Layer 6 of a small transformer language model trained on English Wikipedia (13 layers, counted from 0, width 96).
Take only the direct path to the model's output, skipping the later layers: a vector added to the residual stream pushes a token's score in proportion to its dot product with that token's output vector.

Output vectors of the tokens that the questions are about. A number n stands for (n - 128) times 0.024.
" had": 126, 131, 123, 107, 137, 124, 129, 128, 129, 134, 136, 123, 112, 145, 132, 135, 117, 142, 147, 119, 121, 100, 138, 134, 120, 113, 112, 125, 134, 153, 131, 128, 109, 141, 131, 115, 146, 124, 116, 126, 140, 130, 165, 159, 145, 146, 140, 136, 133, 129, 127, 122, 133, 108, 121, 126, 136, 125, 137, 123, 106, 128, 115, 125, 119, 126, 129, 124, 120, 129, 119, 112, 108, 115, 124, 126, 144, 155, 103, 153, 104, 115, 121, 151, 145, 126, 135, 142, 122, 105, 110, 107, 120, 132, 140, 125
"iversity": 100, 142, 137, 101, 151, 126, 123, 129, 114, 121, 144, 121, 110, 111, 144, 125, 125, 152, 141, 159, 111, 157, 131, 130, 115, 157, 138, 115, 127, 119, 157, 128, 108, 109, 129, 169, 140, 134, 132, 131, 130, 124, 150, 97, 138, 124, 116, 148, 131, 145, 138, 156, 139, 138, 99, 94, 110, 83, 127, 115, 130, 146, 121, 162, 163, 131, 154, 98, 103, 114, 118, 145, 140, 155, 135, 110, 147, 118, 137, 140, 109, 112, 131, 179, 127, 138, 148, 110, 127, 154, 103, 124, 106, 154, 141, 123
"ues": 124, 151, 139, 128, 126, 126, 160, 153, 138, 88, 132, 95, 132, 142, 131, 108, 123, 134, 137, 148, 123, 140, 126, 105, 132, 135, 118, 124, 131, 140, 168, 129, 127, 72, 138, 165, 163, 137, 110, 129, 164, 91, 110, 154, 134, 141, 121, 125, 112, 132, 138, 156, 115, 119, 101, 108, 122, 82, 137, 130, 157, 131, 131, 117, 169, 143, 140, 125, 116, 127, 121, 129, 166, 133, 113, 116, 136, 131, 155, 133, 115, 114, 114, 137, 150, 131, 122, 135, 125, 142, 121, 131, 104, 146, 140, 112
".": 142, 119, 119, 146, 125, 141, 109, 113, 138, 128, 138, 138, 131, 132, 138, 125, 151, 144, 134, 145, 122, 106, 146, 140, 112, 108, 107, 123, 124, 132, 113, 128, 152, 151, 135, 127, 146, 107, 125, 141, 115, 145, 124, 123, 134, 97, 143, 98, 123, 131, 121, 114, 117, 145, 147, 149, 132, 128, 144, 117, 134, 126, 144, 116, 100, 125, 123, 144, 134, 132, 128, 108, 128, 135, 113, 117, 152, 123, 140, 131, 147, 126, 133, 104, 135, 119, 146, 140, 100, 123, 118, 136, 125, 134, 143, 128
" Ass": 108, 130, 119, 112, 130, 121, 126, 119, 135, 152, 104, 117, 114, 120, 132, 129, 130, 139, 124, 114, 128, 114, 121, 136, 130, 149, 136, 116, 124, 134, 135, 129, 109, 114, 134, 140, 167, 153, 119, 115, 142, 122, 162, 128, 150, 104, 116, 151, 113, 112, 136, 134, 132, 108, 113, 111, 139, 129, 137, 107, 138, 135, 125, 161, 126, 136, 131, 108, 121, 158, 123, 137, 121, 143, 146, 134, 123, 124, 146, 134, 115, 140, 144, 122, 149, 134, 126, 132, 160, 145, 130, 108, 129, 121, 102, 110
"k": 83, 178, 99, 113, 146, 104, 157, 169, 144, 54, 142, 91, 131, 162, 195, 129, 106, 91, 182, 136, 103, 131, 93, 106, 123, 172, 179, 82, 131, 134, 198, 139, 75, 132, 107, 191, 161, 170, 132, 112, 206, 96, 248, 165, 108, 114, 111, 203, 156, 152, 172, 199, 147, 84, 97, 81, 142, 49, 91, 105, 155, 142, 101, 180, 177, 166, 191, 80, 58, 137, 160, 149, 167, 117, 156, 129, 123, 161, 93, 152, 54, 122, 192, 189, 162, 174, 129, 145, 143, 98, 114, 106, 111, 191, 50, 128
" in": 131, 128, 122, 126, 108, 119, 112, 128, 122, 140, 119, 125, 125, 124, 149, 117, 136, 132, 130, 123, 132, 121, 140, 134, 126, 132, 113, 136, 122, 127, 132, 127, 116, 134, 148, 123, 131, 127, 131, 135, 130, 142, 117, 117, 122, 118, 137, 122, 120, 140, 114, 126, 126, 113, 133, 132, 136, 142, 133, 131, 135, 127, 116, 131, 111, 116, 122, 140, 143, 104, 128, 108, 112, 123, 108, 128, 139, 125, 127, 141, 130, 131, 128, 124, 137, 115, 125, 137, 128, 144, 145, 141, 117, 138, 133, 129
"it": 131, 135, 134, 117, 128, 135, 161, 125, 119, 132, 137, 120, 100, 111, 113, 114, 141, 162, 131, 153, 133, 136, 128, 106, 137, 119, 134, 129, 122, 125, 108, 129, 147, 103, 135, 100, 144, 135, 134, 128, 111, 139, 131, 116, 103, 134, 116, 112, 145, 131, 143, 125, 117, 113, 143, 120, 114, 118, 128, 132, 131, 121, 129, 112, 126, 138, 106, 108, 130, 120, 130, 138, 144, 123, 140, 111, 133, 113, 117, 146, 137, 134, 105, 116, 117, 124, 159, 129, 142, 147, 127, 120, 135, 159, 141, 129
"ivision": 119, 119, 122, 102, 139, 134, 118, 137, 132, 112, 134, 127, 120, 128, 116, 138, 106, 140, 127, 160, 105, 119, 120, 139, 145, 158, 157, 119, 145, 167, 177, 129, 114, 120, 121, 181, 136, 153, 117, 157, 141, 131, 128, 129, 129, 110, 113, 127, 133, 124, 142, 154, 132, 136, 130, 124, 140, 108, 137, 115, 147, 141, 114, 126, 149, 152, 158, 115, 105, 122, 125, 146, 122, 134, 119, 144, 115, 120, 126, 161, 101, 123, 136, 133, 123, 142, 140, 151, 130, 124, 109, 122, 104, 157, 127, 104
" They": 98, 142, 123, 112, 121, 123, 139, 119, 135, 95, 125, 134, 136, 117, 159, 148, 108, 119, 145, 112, 105, 111, 124, 130, 131, 152, 137, 96, 136, 145, 135, 129, 112, 113, 130, 161, 151, 124, 120, 121, 135, 120, 154, 175, 131, 118, 115, 140, 144, 132, 131, 134, 127, 122, 124, 107, 133, 129, 123, 131, 142, 137, 127, 142, 147, 127, 141, 129, 128, 136, 147, 155, 125, 116, 129, 136, 128, 148, 124, 122, 107, 122, 153, 135, 126, 143, 110, 129, 137, 137, 125, 121, 103, 120, 125, 107
"le": 140, 144, 116, 124, 130, 86, 139, 115, 163, 128, 130, 127, 114, 134, 106, 105, 119, 146, 127, 105, 132, 110, 135, 98, 152, 119, 148, 125, 164, 146, 125, 127, 133, 105, 139, 143, 112, 117, 158, 115, 126, 150, 135, 153, 137, 155, 118, 109, 122, 118, 121, 123, 127, 116, 154, 157, 124, 95, 116, 131, 120, 137, 152, 118, 130, 137, 135, 143, 116, 138, 118, 94, 129, 115, 125, 127, 155, 130, 118, 109, 154, 137, 130, 117, 128, 134, 135, 125, 140, 133, 139, 94, 105, 115, 127, 136
"led": 134, 148, 123, 116, 91, 107, 110, 127, 141, 100, 155, 131, 123, 163, 105, 107, 104, 124, 143, 98, 129, 124, 121, 125, 119, 110, 151, 117, 147, 129, 129, 129, 111, 116, 132, 138, 113, 123, 137, 124, 158, 133, 131, 144, 151, 149, 104, 129, 145, 136, 116, 154, 117, 117, 158, 121, 118, 70, 88, 103, 126, 136, 131, 145, 144, 144, 131, 102, 108, 138, 144, 94, 104, 111, 142, 135, 161, 148, 95, 119, 119, 140, 144, 114, 149, 133, 97, 119, 133, 83, 144, 113, 96, 141, 119, 140
"/": 137, 121, 129, 127, 128, 113, 146, 127, 123, 115, 127, 134, 119, 124, 118, 130, 127, 110, 137, 136, 112, 117, 137, 145, 123, 137, 135, 124, 112, 128, 118, 128, 129, 148, 124, 150, 119, 114, 118, 123, 126, 142, 127, 106, 132, 127, 136, 108, 146, 136, 111, 125, 106, 136, 143, 149, 137, 124, 114, 125, 109, 125, 100, 134, 126, 131, 112, 133, 143, 144, 122, 125, 134, 135, 126, 128, 121, 126, 118, 138, 140, 144, 140, 115, 126, 134, 145, 129, 116, 115, 144, 114, 124, 134, 113, 161

Output weights of attention head 2. The head adds the sum of these rows, row i times number i of z. A number n stands for (n - 128) times 0.016.
o0: 82, 166, 129, 106, 128, 99, 134, 116, 103, 89, 98, 107, 172, 187, 139, 111, 162, 189, 160, 82, 147, 139, 110, 103, 113, 134, 121, 82, 123, 121, 143, 163, 102, 95, 140, 88, 193, 108, 139, 90, 139, 124, 82, 158, 70, 172, 143, 159, 150, 153, 101, 124, 182, 86, 73, 159, 63, 33, 82, 117, 155, 86, 89, 107, 109, 139, 125, 112, 76, 104, 86, 78, 100, 73, 145, 126, 63, 105, 99, 133, 116, 44, 101, 129, 81, 134, 145, 153, 76, 138, 93, 126, 139, 144, 180, 114
o1: 116, 162, 86, 115, 76, 127, 143, 134, 175, 124, 167, 128, 125, 176, 131, 161, 151, 105, 155, 80, 128, 158, 156, 172, 155, 92, 156, 188, 141, 167, 114, 133, 34, 105, 142, 39, 122, 85, 137, 82, 103, 162, 179, 147, 90, 125, 115, 107, 138, 127, 162, 113, 122, 59, 147, 173, 78, 145, 140, 96, 62, 67, 134, 185, 97, 119, 92, 130, 153, 94, 112, 136, 149, 104, 79, 108, 143, 167, 117, 129, 98, 124, 146, 185, 163, 153, 176, 140, 156, 68, 87, 92, 73, 135, 135, 99
o2: 100, 107, 135, 145, 103, 98, 156, 107, 100, 107, 168, 158, 142, 138, 109, 120, 149, 136, 125, 110, 140, 104, 158, 94, 86, 177, 95, 135, 89, 116, 213, 155, 146, 132, 83, 132, 117, 161, 159, 172, 146, 93, 56, 156, 195, 97, 140, 191, 186, 181, 159, 155, 74, 107, 42, 123, 164, 61, 96, 213, 139, 113, 128, 87, 160, 102, 164, 100, 82, 139, 108, 115, 134, 113, 74, 130, 162, 127, 133, 145, 120, 166, 157, 144, 144, 171, 97, 151, 167, 208, 114, 121, 131, 184, 92, 167
o3: 104, 108, 147, 196, 92, 130, 91, 87, 147, 116, 111, 112, 189, 112, 152, 152, 124, 140, 114, 88, 130, 165, 84, 176, 119, 160, 138, 76, 76, 41, 155, 145, 117, 151, 140, 121, 172, 109, 164, 108, 151, 106, 120, 60, 166, 141, 109, 65, 118, 129, 134, 130, 139, 96, 105, 121, 84, 171, 82, 151, 133, 148, 103, 161, 155, 182, 148, 168, 105, 134, 155, 141, 107, 86, 87, 135, 103, 110, 136, 169, 104, 159, 138, 168, 119, 162, 139, 93, 122, 162, 208, 107, 93, 111, 166, 77
o4: 119, 120, 135, 94, 157, 142, 98, 99, 159, 111, 136, 96, 127, 163, 137, 104, 91, 154, 102, 173, 166, 88, 91, 114, 162, 203, 141, 119, 76, 124, 102, 103, 151, 214, 61, 148, 49, 179, 89, 105, 142, 104, 65, 103, 90, 141, 112, 158, 54, 110, 155, 40, 107, 162, 105, 124, 118, 195, 98, 108, 148, 102, 139, 141, 117, 117, 102, 137, 126, 131, 104, 124, 136, 103, 137, 132, 118, 90, 196, 102, 165, 97, 155, 87, 102, 139, 91, 101, 85, 109, 136, 164, 145, 155, 109, 169
o5: 157, 121, 147, 128, 175, 98, 126, 108, 127, 77, 146, 129, 146, 137, 115, 111, 106, 61, 180, 168, 121, 137, 169, 131, 188, 109, 99, 93, 58, 131, 135, 176, 122, 160, 93, 85, 121, 140, 157, 162, 138, 153, 117, 143, 103, 147, 141, 100, 114, 168, 168, 106, 94, 98, 153, 52, 139, 140, 93, 145, 145, 108, 160, 51, 126, 123, 79, 91, 109, 93, 149, 131, 113, 109, 109, 51, 103, 112, 203, 60, 138, 61, 125, 114, 144, 151, 137, 145, 143, 134, 96, 93, 103, 120, 106, 170
o6: 171, 158, 160, 104, 169, 163, 112, 58, 178, 165, 127, 131, 152, 131, 153, 113, 108, 132, 119, 157, 183, 137, 154, 138, 125, 142, 38, 125, 165, 130, 123, 100, 140, 154, 54, 154, 143, 81, 153, 161, 107, 152, 170, 127, 189, 106, 167, 126, 190, 107, 106, 143, 104, 170, 164, 131, 146, 125, 140, 73, 154, 66, 112, 86, 167, 137, 90, 170, 135, 158, 111, 138, 111, 181, 129, 177, 174, 155, 123, 100, 134, 109, 173, 124, 88, 65, 112, 120, 149, 112, 108, 146, 137, 157, 116, 158
o7: 123, 128, 116, 181, 130, 106, 139, 89, 120, 149, 122, 136, 148, 120, 77, 114, 124, 51, 125, 96, 106, 102, 139, 140, 175, 66, 211, 149, 137, 97, 92, 111, 118, 138, 106, 111, 176, 124, 139, 129, 166, 123, 99, 102, 191, 15, 127, 133, 115, 149, 108, 167, 138, 132, 119, 111, 103, 56, 117, 107, 137, 117, 139, 148, 113, 162, 177, 100, 116, 177, 185, 203, 148, 88, 83, 109, 131, 145, 118, 38, 90, 133, 85, 118, 85, 214, 85, 129, 173, 113, 175, 135, 158, 167, 103, 73
o8: 118, 103, 136, 90, 96, 166, 110, 126, 85, 158, 77, 144, 159, 129, 149, 101, 137, 168, 130, 93, 130, 146, 71, 143, 115, 93, 168, 122, 91, 137, 120, 103, 203, 128, 88, 85, 86, 97, 121, 127, 86, 89, 135, 72, 106, 153, 122, 129, 88, 129, 106, 116, 183, 82, 84, 137, 216, 132, 120, 150, 88, 107, 105, 132, 143, 162, 105, 176, 221, 111, 97, 164, 130, 154, 109, 108, 119, 164, 151, 73, 130, 99, 159, 84, 118, 102, 119, 104, 89, 85, 73, 125, 200, 86, 90, 160
o9: 146, 125, 141, 115, 159, 129, 153, 139, 181, 168, 128, 129, 164, 142, 165, 180, 83, 145, 157, 88, 73, 96, 138, 59, 192, 82, 139, 161, 144, 116, 114, 123, 112, 75, 141, 93, 79, 141, 112, 151, 147, 114, 153, 93, 188, 122, 89, 144, 110, 140, 144, 153, 112, 118, 148, 117, 164, 113, 89, 121, 66, 127, 114, 118, 115, 101, 126, 106, 107, 120, 92, 36, 133, 102, 128, 76, 142, 197, 132, 99, 125, 53, 145, 92, 77, 159, 111, 90, 148, 83, 131, 139, 200, 79, 138, 107
o10: 105, 144, 113, 104, 137, 120, 151, 57, 180, 164, 108, 111, 165, 134, 131, 134, 161, 133, 194, 130, 151, 200, 126, 135, 146, 108, 121, 86, 82, 40, 97, 107, 95, 114, 117, 169, 135, 60, 134, 123, 137, 79, 210, 48, 89, 119, 117, 85, 151, 140, 122, 107, 168, 175, 70, 127, 118, 127, 121, 212, 112, 129, 142, 16, 128, 159, 70, 213, 186, 146, 175, 115, 194, 138, 128, 112, 141, 92, 139, 107, 140, 124, 102, 135, 92, 135, 63, 118, 158, 139, 173, 111, 134, 142, 115, 127
o11: 92, 137, 100, 154, 125, 117, 159, 144, 146, 167, 118, 130, 78, 107, 156, 141, 170, 116, 149, 138, 123, 105, 142, 76, 137, 108, 145, 84, 128, 135, 118, 113, 194, 94, 115, 220, 114, 121, 123, 162, 82, 204, 212, 205, 145, 97, 86, 141, 83, 77, 17, 182, 120, 147, 121, 125, 107, 129, 163, 126, 117, 84, 153, 108, 72, 132, 104, 149, 140, 166, 80, 199, 124, 138, 144, 126, 107, 116, 134, 132, 135, 160, 90, 62, 173, 140, 103, 162, 81, 107, 121, 88, 123, 155, 135, 154
o12: 86, 152, 109, 60, 140, 165, 136, 130, 137, 143, 123, 113, 111, 126, 86, 67, 118, 114, 147, 212, 164, 154, 118, 116, 107, 142, 155, 138, 172, 134, 100, 152, 142, 184, 155, 113, 70, 178, 174, 143, 134, 120, 124, 89, 115, 173, 161, 171, 165, 75, 177, 198, 89, 138, 132, 129, 131, 155, 131, 162, 162, 128, 131, 58, 161, 120, 164, 93, 112, 111, 109, 114, 126, 111, 92, 132, 137, 82, 119, 116, 167, 150, 71, 104, 58, 116, 99, 112, 139, 51, 125, 113, 119, 182, 110, 89
o13: 161, 156, 100, 80, 131, 89, 64, 136, 140, 71, 183, 90, 134, 196, 72, 157, 112, 152, 158, 162, 206, 116, 115, 151, 129, 153, 110, 107, 90, 91, 172, 220, 117, 129, 123, 88, 104, 156, 182, 81, 94, 124, 72, 112, 109, 153, 62, 127, 138, 120, 173, 59, 128, 141, 147, 158, 99, 82, 139, 119, 115, 95, 132, 118, 112, 111, 158, 56, 134, 116, 140, 45, 135, 172, 119, 155, 130, 132, 101, 122, 162, 89, 86, 132, 181, 156, 122, 123, 126, 145, 107, 123, 147, 76, 126, 128
o14: 171, 87, 108, 144, 133, 126, 130, 144, 150, 118, 94, 123, 69, 119, 142, 152, 110, 166, 115, 45, 125, 162, 132, 153, 213, 99, 147, 65, 98, 173, 126, 104, 120, 135, 87, 142, 131, 142, 147, 96, 155, 110, 107, 115, 100, 11, 117, 138, 126, 124, 60, 109, 168, 178, 108, 138, 174, 108, 140, 134, 148, 50, 153, 154, 109, 145, 84, 164, 117, 123, 101, 114, 119, 126, 104, 110, 64, 100, 98, 103, 128, 144, 116, 136, 69, 168, 143, 76, 162, 99, 136, 207, 139, 171, 100, 127
o15: 138, 111, 145, 124, 79, 133, 116, 135, 150, 143, 145, 170, 111, 135, 92, 129, 87, 139, 158, 97, 100, 126, 84, 130, 154, 90, 71, 157, 117, 108, 90, 119, 95, 150, 86, 118, 79, 94, 161, 113, 99, 99, 129, 86, 151, 139, 132, 144, 142, 94, 96, 156, 105, 195, 114, 148, 80, 164, 164, 137, 85, 132, 140, 142, 138, 188, 149, 110, 175, 195, 135, 57, 166, 153, 76, 68, 125, 91, 134, 109, 228, 115, 88, 119, 61, 192, 104, 111, 126, 144, 169, 172, 109, 106, 106, 125
o16: 148, 114, 113, 161, 155, 151, 82, 140, 124, 151, 128, 103, 147, 148, 160, 157, 188, 127, 132, 136, 134, 131, 133, 92, 111, 161, 109, 109, 120, 112, 79, 206, 136, 183, 158, 129, 140, 83, 104, 134, 160, 120, 167, 88, 156, 94, 147, 77, 47, 86, 147, 127, 146, 138, 108, 189, 164, 113, 107, 104, 67, 104, 83, 130, 133, 187, 147, 88, 106, 83, 126, 121, 105, 172, 125, 77, 99, 148, 120, 147, 123, 141, 170, 136, 120, 180, 159, 138, 106, 163, 129, 180, 188, 137, 136, 81
o17: 102, 143, 105, 111, 162, 64, 78, 90, 123, 127, 120, 130, 128, 150, 152, 172, 92, 125, 105, 122, 100, 135, 165, 184, 152, 64, 145, 145, 180, 119, 127, 159, 92, 143, 108, 121, 140, 96, 106, 125, 160, 177, 73, 121, 111, 155, 181, 148, 101, 104, 87, 150, 114, 108, 96, 131, 175, 197, 114, 103, 92, 89, 143, 108, 132, 176, 119, 115, 149, 197, 47, 108, 119, 169, 96, 116, 102, 102, 133, 133, 169, 130, 112, 174, 81, 137, 102, 91, 74, 95, 102, 141, 86, 137, 145, 132
o18: 176, 94, 115, 112, 164, 45, 154, 113, 141, 158, 131, 134, 187, 186, 118, 102, 153, 122, 140, 166, 135, 150, 108, 103, 148, 147, 119, 111, 130, 159, 146, 180, 126, 114, 169, 145, 136, 192, 139, 150, 123, 113, 120, 157, 125, 93, 156, 155, 63, 151, 149, 135, 72, 137, 181, 197, 123, 79, 113, 44, 135, 113, 123, 166, 133, 155, 42, 153, 186, 149, 119, 224, 48, 113, 130, 85, 85, 63, 148, 140, 171, 173, 113, 86, 97, 108, 167, 173, 107, 163, 160, 174, 133, 182, 155, 122
o19: 160, 147, 100, 163, 182, 131, 148, 99, 160, 100, 179, 123, 88, 123, 100, 59, 130, 103, 94, 116, 100, 97, 159, 130, 78, 88, 140, 98, 168, 212, 126, 91, 104, 86, 120, 128, 140, 141, 164, 134, 156, 179, 137, 144, 128, 81, 136, 120, 98, 132, 108, 85, 158, 174, 97, 82, 129, 127, 113, 112, 115, 152, 81, 120, 162, 138, 77, 94, 114, 161, 154, 120, 73, 156, 137, 168, 160, 173, 174, 128, 120, 144, 146, 166, 112, 75, 151, 113, 74, 121, 152, 68, 147, 156, 98, 103
o20: 108, 214, 132, 141, 115, 153, 139, 126, 71, 82, 177, 93, 146, 168, 154, 107, 74, 133, 65, 125, 94, 144, 136, 112, 99, 141, 103, 131, 102, 80, 167, 142, 171, 84, 101, 112, 147, 167, 164, 137, 141, 129, 110, 130, 114, 130, 152, 113, 194, 105, 143, 128, 153, 138, 175, 103, 122, 7, 120, 122, 126, 147, 156, 121, 113, 122, 116, 182, 142, 131, 147, 108, 83, 128, 95, 94, 113, 123, 153, 138, 165, 222, 133, 152, 126, 109, 127, 157, 125, 149, 145, 125, 138, 163, 149, 66
o21: 175, 133, 116, 123, 165, 107, 65, 106, 155, 129, 169, 148, 140, 70, 121, 101, 134, 140, 139, 123, 98, 106, 104, 116, 152, 110, 127, 120, 196, 173, 141, 164, 154, 113, 161, 125, 189, 100, 83, 99, 168, 154, 114, 139, 148, 106, 126, 113, 154, 118, 155, 117, 118, 120, 161, 153, 132, 112, 133, 110, 137, 159, 110, 70, 175, 150, 158, 138, 145, 112, 161, 87, 158, 138, 114, 131, 140, 75, 88, 105, 140, 114, 121, 137, 96, 158, 108, 116, 115, 144, 115, 78, 110, 75, 145, 95
o22: 69, 143, 91, 104, 145, 100, 106, 153, 105, 107, 103, 119, 104, 139, 118, 141, 159, 124, 172, 130, 169, 125, 94, 187, 172, 69, 104, 64, 121, 81, 111, 128, 177, 122, 189, 129, 178, 150, 124, 125, 173, 86, 147, 167, 91, 122, 223, 143, 169, 130, 114, 75, 158, 108, 100, 96, 112, 51, 120, 147, 121, 113, 144, 121, 120, 97, 112, 114, 222, 98, 109, 58, 89, 113, 179, 63, 110, 94, 144, 145, 84, 113, 138, 184, 122, 153, 90, 103, 156, 104, 122, 183, 125, 161, 131, 125
o23: 147, 131, 132, 88, 70, 110, 89, 121, 95, 88, 123, 106, 122, 183, 181, 117, 152, 149, 112, 120, 123, 101, 131, 124, 79, 144, 104, 82, 79, 133, 184, 172, 81, 113, 122, 132, 126, 108, 165, 99, 110, 83, 138, 161, 162, 145, 157, 173, 102, 152, 180, 162, 135, 68, 173, 152, 162, 18, 97, 109, 152, 129, 162, 140, 124, 125, 121, 130, 101, 89, 124, 141, 86, 164, 104, 90, 115, 125, 138, 190, 162, 115, 196, 74, 177, 161, 172, 189, 209, 98, 124, 120, 148, 144, 112, 23
o24: 122, 59, 117, 133, 122, 121, 118, 96, 90, 131, 99, 117, 72, 117, 131, 143, 149, 204, 157, 135, 119, 107, 146, 185, 168, 113, 163, 146, 109, 107, 151, 157, 124, 166, 79, 185, 131, 178, 117, 110, 84, 123, 133, 88, 152, 107, 162, 95, 113, 149, 78, 163, 171, 108, 239, 132, 129, 195, 174, 183, 154, 127, 66, 93, 116, 173, 138, 99, 135, 90, 124, 105, 129, 73, 115, 135, 136, 81, 163, 114, 156, 171, 166, 114, 141, 65, 148, 161, 122, 190, 159, 129, 158, 137, 88, 116
o25: 170, 111, 162, 120, 138, 137, 112, 131, 151, 124, 122, 99, 83, 119, 104, 121, 158, 121, 128, 131, 82, 119, 126, 94, 191, 24, 182, 115, 102, 118, 132, 133, 105, 94, 43, 132, 104, 97, 122, 110, 141, 85, 178, 103, 118, 187, 74, 106, 111, 96, 158, 140, 61, 136, 96, 153, 156, 65, 125, 182, 137, 106, 136, 108, 185, 172, 136, 149, 82, 170, 108, 132, 159, 94, 100, 91, 120, 150, 128, 133, 163, 97, 105, 116, 154, 130, 89, 118, 95, 86, 135, 72, 144, 115, 87, 73
o26: 130, 51, 114, 107, 171, 173, 90, 93, 138, 84, 129, 121, 118, 85, 162, 114, 118, 97, 158, 147, 107, 117, 43, 136, 154, 194, 100, 100, 141, 156, 131, 162, 91, 137, 80, 123, 64, 108, 113, 149, 119, 139, 120, 166, 98, 173, 100, 166, 81, 81, 155, 87, 145, 122, 178, 122, 165, 123, 89, 106, 106, 146, 104, 123, 62, 71, 119, 78, 164, 104, 70, 144, 129, 148, 153, 87, 89, 114, 129, 135, 116, 95, 138, 146, 152, 109, 113, 207, 165, 216, 188, 125, 113, 169, 165, 119
o27: 102, 128, 131, 147, 133, 94, 82, 126, 193, 156, 91, 108, 126, 99, 144, 22, 123, 155, 159, 98, 184, 130, 75, 118, 170, 134, 168, 105, 87, 125, 102, 66, 169, 134, 126, 126, 128, 114, 128, 139, 137, 149, 195, 112, 115, 194, 132, 157, 177, 126, 108, 159, 186, 143, 136, 88, 151, 176, 86, 84, 153, 169, 148, 119, 119, 167, 123, 86, 125, 80, 156, 74, 165, 132, 119, 125, 123, 128, 125, 114, 95, 48, 114, 114, 153, 64, 152, 162, 104, 122, 169, 111, 167, 93, 167, 153
o28: 99, 87, 159, 157, 143, 175, 90, 115, 54, 124, 120, 125, 137, 120, 93, 90, 133, 108, 149, 160, 133, 156, 110, 129, 107, 131, 136, 151, 136, 82, 101, 204, 108, 145, 131, 163, 114, 146, 129, 135, 129, 94, 77, 187, 161, 172, 142, 81, 172, 112, 144, 130, 157, 129, 113, 209, 94, 54, 96, 86, 134, 160, 98, 156, 100, 105, 186, 104, 122, 28, 149, 150, 87, 121, 151, 112, 130, 147, 100, 159, 153, 129, 140, 104, 70, 98, 96, 143, 141, 130, 130, 137, 115, 131, 58, 118
o29: 133, 90, 163, 117, 121, 144, 132, 129, 108, 150, 170, 116, 102, 166, 135, 161, 154, 119, 63, 146, 112, 110, 100, 152, 64, 127, 106, 129, 147, 117, 125, 157, 29, 100, 127, 75, 134, 127, 128, 162, 133, 141, 156, 98, 135, 134, 123, 144, 202, 94, 127, 135, 147, 87, 94, 188, 143, 179, 116, 158, 91, 127, 144, 99, 163, 136, 42, 125, 115, 108, 115, 153, 100, 160, 109, 126, 153, 118, 167, 102, 71, 109, 86, 145, 123, 146, 103, 123, 144, 80, 87, 127, 167, 151, 168, 110
o30: 126, 141, 112, 126, 164, 181, 154, 152, 103, 117, 169, 165, 124, 198, 103, 184, 158, 86, 171, 98, 132, 96, 113, 117, 161, 59, 130, 173, 88, 129, 138, 127, 139, 121, 73, 144, 100, 142, 151, 119, 122, 97, 151, 131, 136, 179, 110, 79, 171, 92, 203, 98, 109, 118, 163, 88, 65, 142, 76, 157, 116, 120, 162, 119, 134, 138, 134, 159, 74, 133, 131, 169, 123, 119, 172, 102, 128, 143, 73, 116, 121, 187, 155, 69, 141, 158, 96, 144, 103, 114, 136, 116, 149, 16, 82, 114
o31: 84, 162, 171, 105, 115, 111, 115, 136, 128, 149, 116, 101, 132, 101, 125, 104, 84, 176, 164, 138, 145, 188, 93, 115, 117, 76, 126, 149, 124, 102, 55, 45, 85, 171, 169, 109, 122, 129, 125, 148, 153, 165, 92, 100, 115, 159, 170, 136, 117, 172, 125, 127, 80, 99, 116, 185, 78, 138, 111, 89, 110, 129, 75, 175, 124, 90, 84, 108, 142, 135, 174, 195, 142, 154, 172, 91, 119, 155, 113, 52, 174, 119, 115, 117, 141, 131, 97, 104, 128, 56, 155, 168, 156, 116, 118, 121

Each question shows a token from some text and the vector z that the head gathered there. A number n stands for (n - 128) times 0.035.

"ene": 134, 130, 126, 129, 115, 100, 144, 107, 119, 134, 123, 144, 111, 113, 137, 109, 112, 133, 143, 136, 98, 141, 130, 116, 151, 116, 113, 131, 117, 178, 122, 132
Which of these tokens does it push up most? " had"

" At": 119, 140, 128, 124, 106, 98, 144, 117, 135, 122, 99, 118, 134, 127, 125, 134, 111, 111, 140, 146, 124, 123, 135, 117, 147, 81, 124, 126, 128, 167, 99, 123
Which of these tokens does it push up most? " in"

"end": 124, 127, 151, 113, 122, 107, 133, 113, 119, 145, 109, 142, 86, 88, 122, 118, 100, 119, 122, 141, 89, 147, 112, 144, 133, 123, 157, 125, 116, 144, 158, 135
Which of these tokens does it push up most? " They"

"ended": 168, 163, 103, 118, 113, 88, 87, 90, 147, 151, 97, 121, 110, 89, 101, 115, 142, 83, 163, 151, 126, 164, 95, 132, 190, 167, 157, 114, 133, 71, 117, 141
Which of these tokens does it push down most? "iversity"

" against": 117, 189, 107, 134, 107, 129, 126, 115, 138, 89, 116, 143, 121, 101, 138, 112, 110, 145, 159, 156, 118, 151, 78, 164, 125, 118, 114, 166, 107, 110, 116, 139
Which of these tokens does it push up most? "le"

",": 79, 120, 81, 132, 124, 114, 148, 130, 190, 130, 156, 136, 138, 109, 119, 162, 107, 159, 101, 89, 107, 133, 109, 69, 143, 122, 111, 118, 123, 112, 168, 187
Which two tokens does it push up most, strongest first? "/", "."

"s": 122, 133, 104, 122, 103, 116, 114, 123, 187, 115, 109, 127, 112, 87, 143, 139, 95, 142, 170, 132, 133, 142, 82, 135, 109, 106, 135, 137, 114, 159, 64, 147
Which of these tokens does it push up most? " in"

" July": 134, 142, 94, 130, 122, 134, 109, 102, 159, 128, 135, 156, 129, 158, 88, 111, 96, 105, 118, 151, 94, 144, 74, 119, 146, 145, 96, 164, 137, 137, 151, 156
Which of these tokens does it push up most? "le"

"8": 138, 200, 119, 138, 117, 110, 138, 84, 113, 100, 146, 157, 111, 90, 107, 110, 129, 125, 137, 128, 93, 151, 131, 128, 171, 81, 130, 150, 119, 110, 136, 97
Which of these tokens does it push down most? "led"

" med": 123, 146, 133, 132, 110, 89, 150, 122, 143, 121, 110, 146, 120, 123, 137, 126, 106, 115, 152, 148, 112, 131, 136, 145, 167, 90, 126, 128, 124, 172, 131, 124
Which of these tokens does it push down most? "ues"

"ll": 130, 104, 166, 143, 80, 154, 129, 92, 132, 92, 99, 116, 106, 158, 121, 119, 124, 93, 126, 141, 155, 156, 134, 60, 112, 127, 96, 89, 115, 139, 94, 120
Which of these tokens does it push up most? "ues"

"amp": 118, 109, 153, 134, 91, 154, 126, 108, 131, 85, 100, 109, 174, 145, 93, 116, 142, 79, 147, 153, 143, 119, 117, 48, 79, 156, 98, 106, 91, 139, 55, 141
Which three tokens does it push up most, strongest first? "ues", "iversity", "it"

"ain": 136, 111, 151, 124, 98, 115, 120, 130, 95, 110, 108, 112, 119, 133, 98, 112, 101, 110, 149, 144, 166, 134, 121, 68, 124, 137, 122, 130, 111, 136, 108, 155
Which of these tokens does it push down most? "."

"ation": 124, 132, 93, 106, 115, 77, 132, 132, 97, 123, 118, 149, 145, 106, 105, 120, 73, 104, 114, 157, 135, 131, 110, 115, 153, 108, 70, 112, 153, 173, 133, 163
Which of these tokens does it push up most? "led"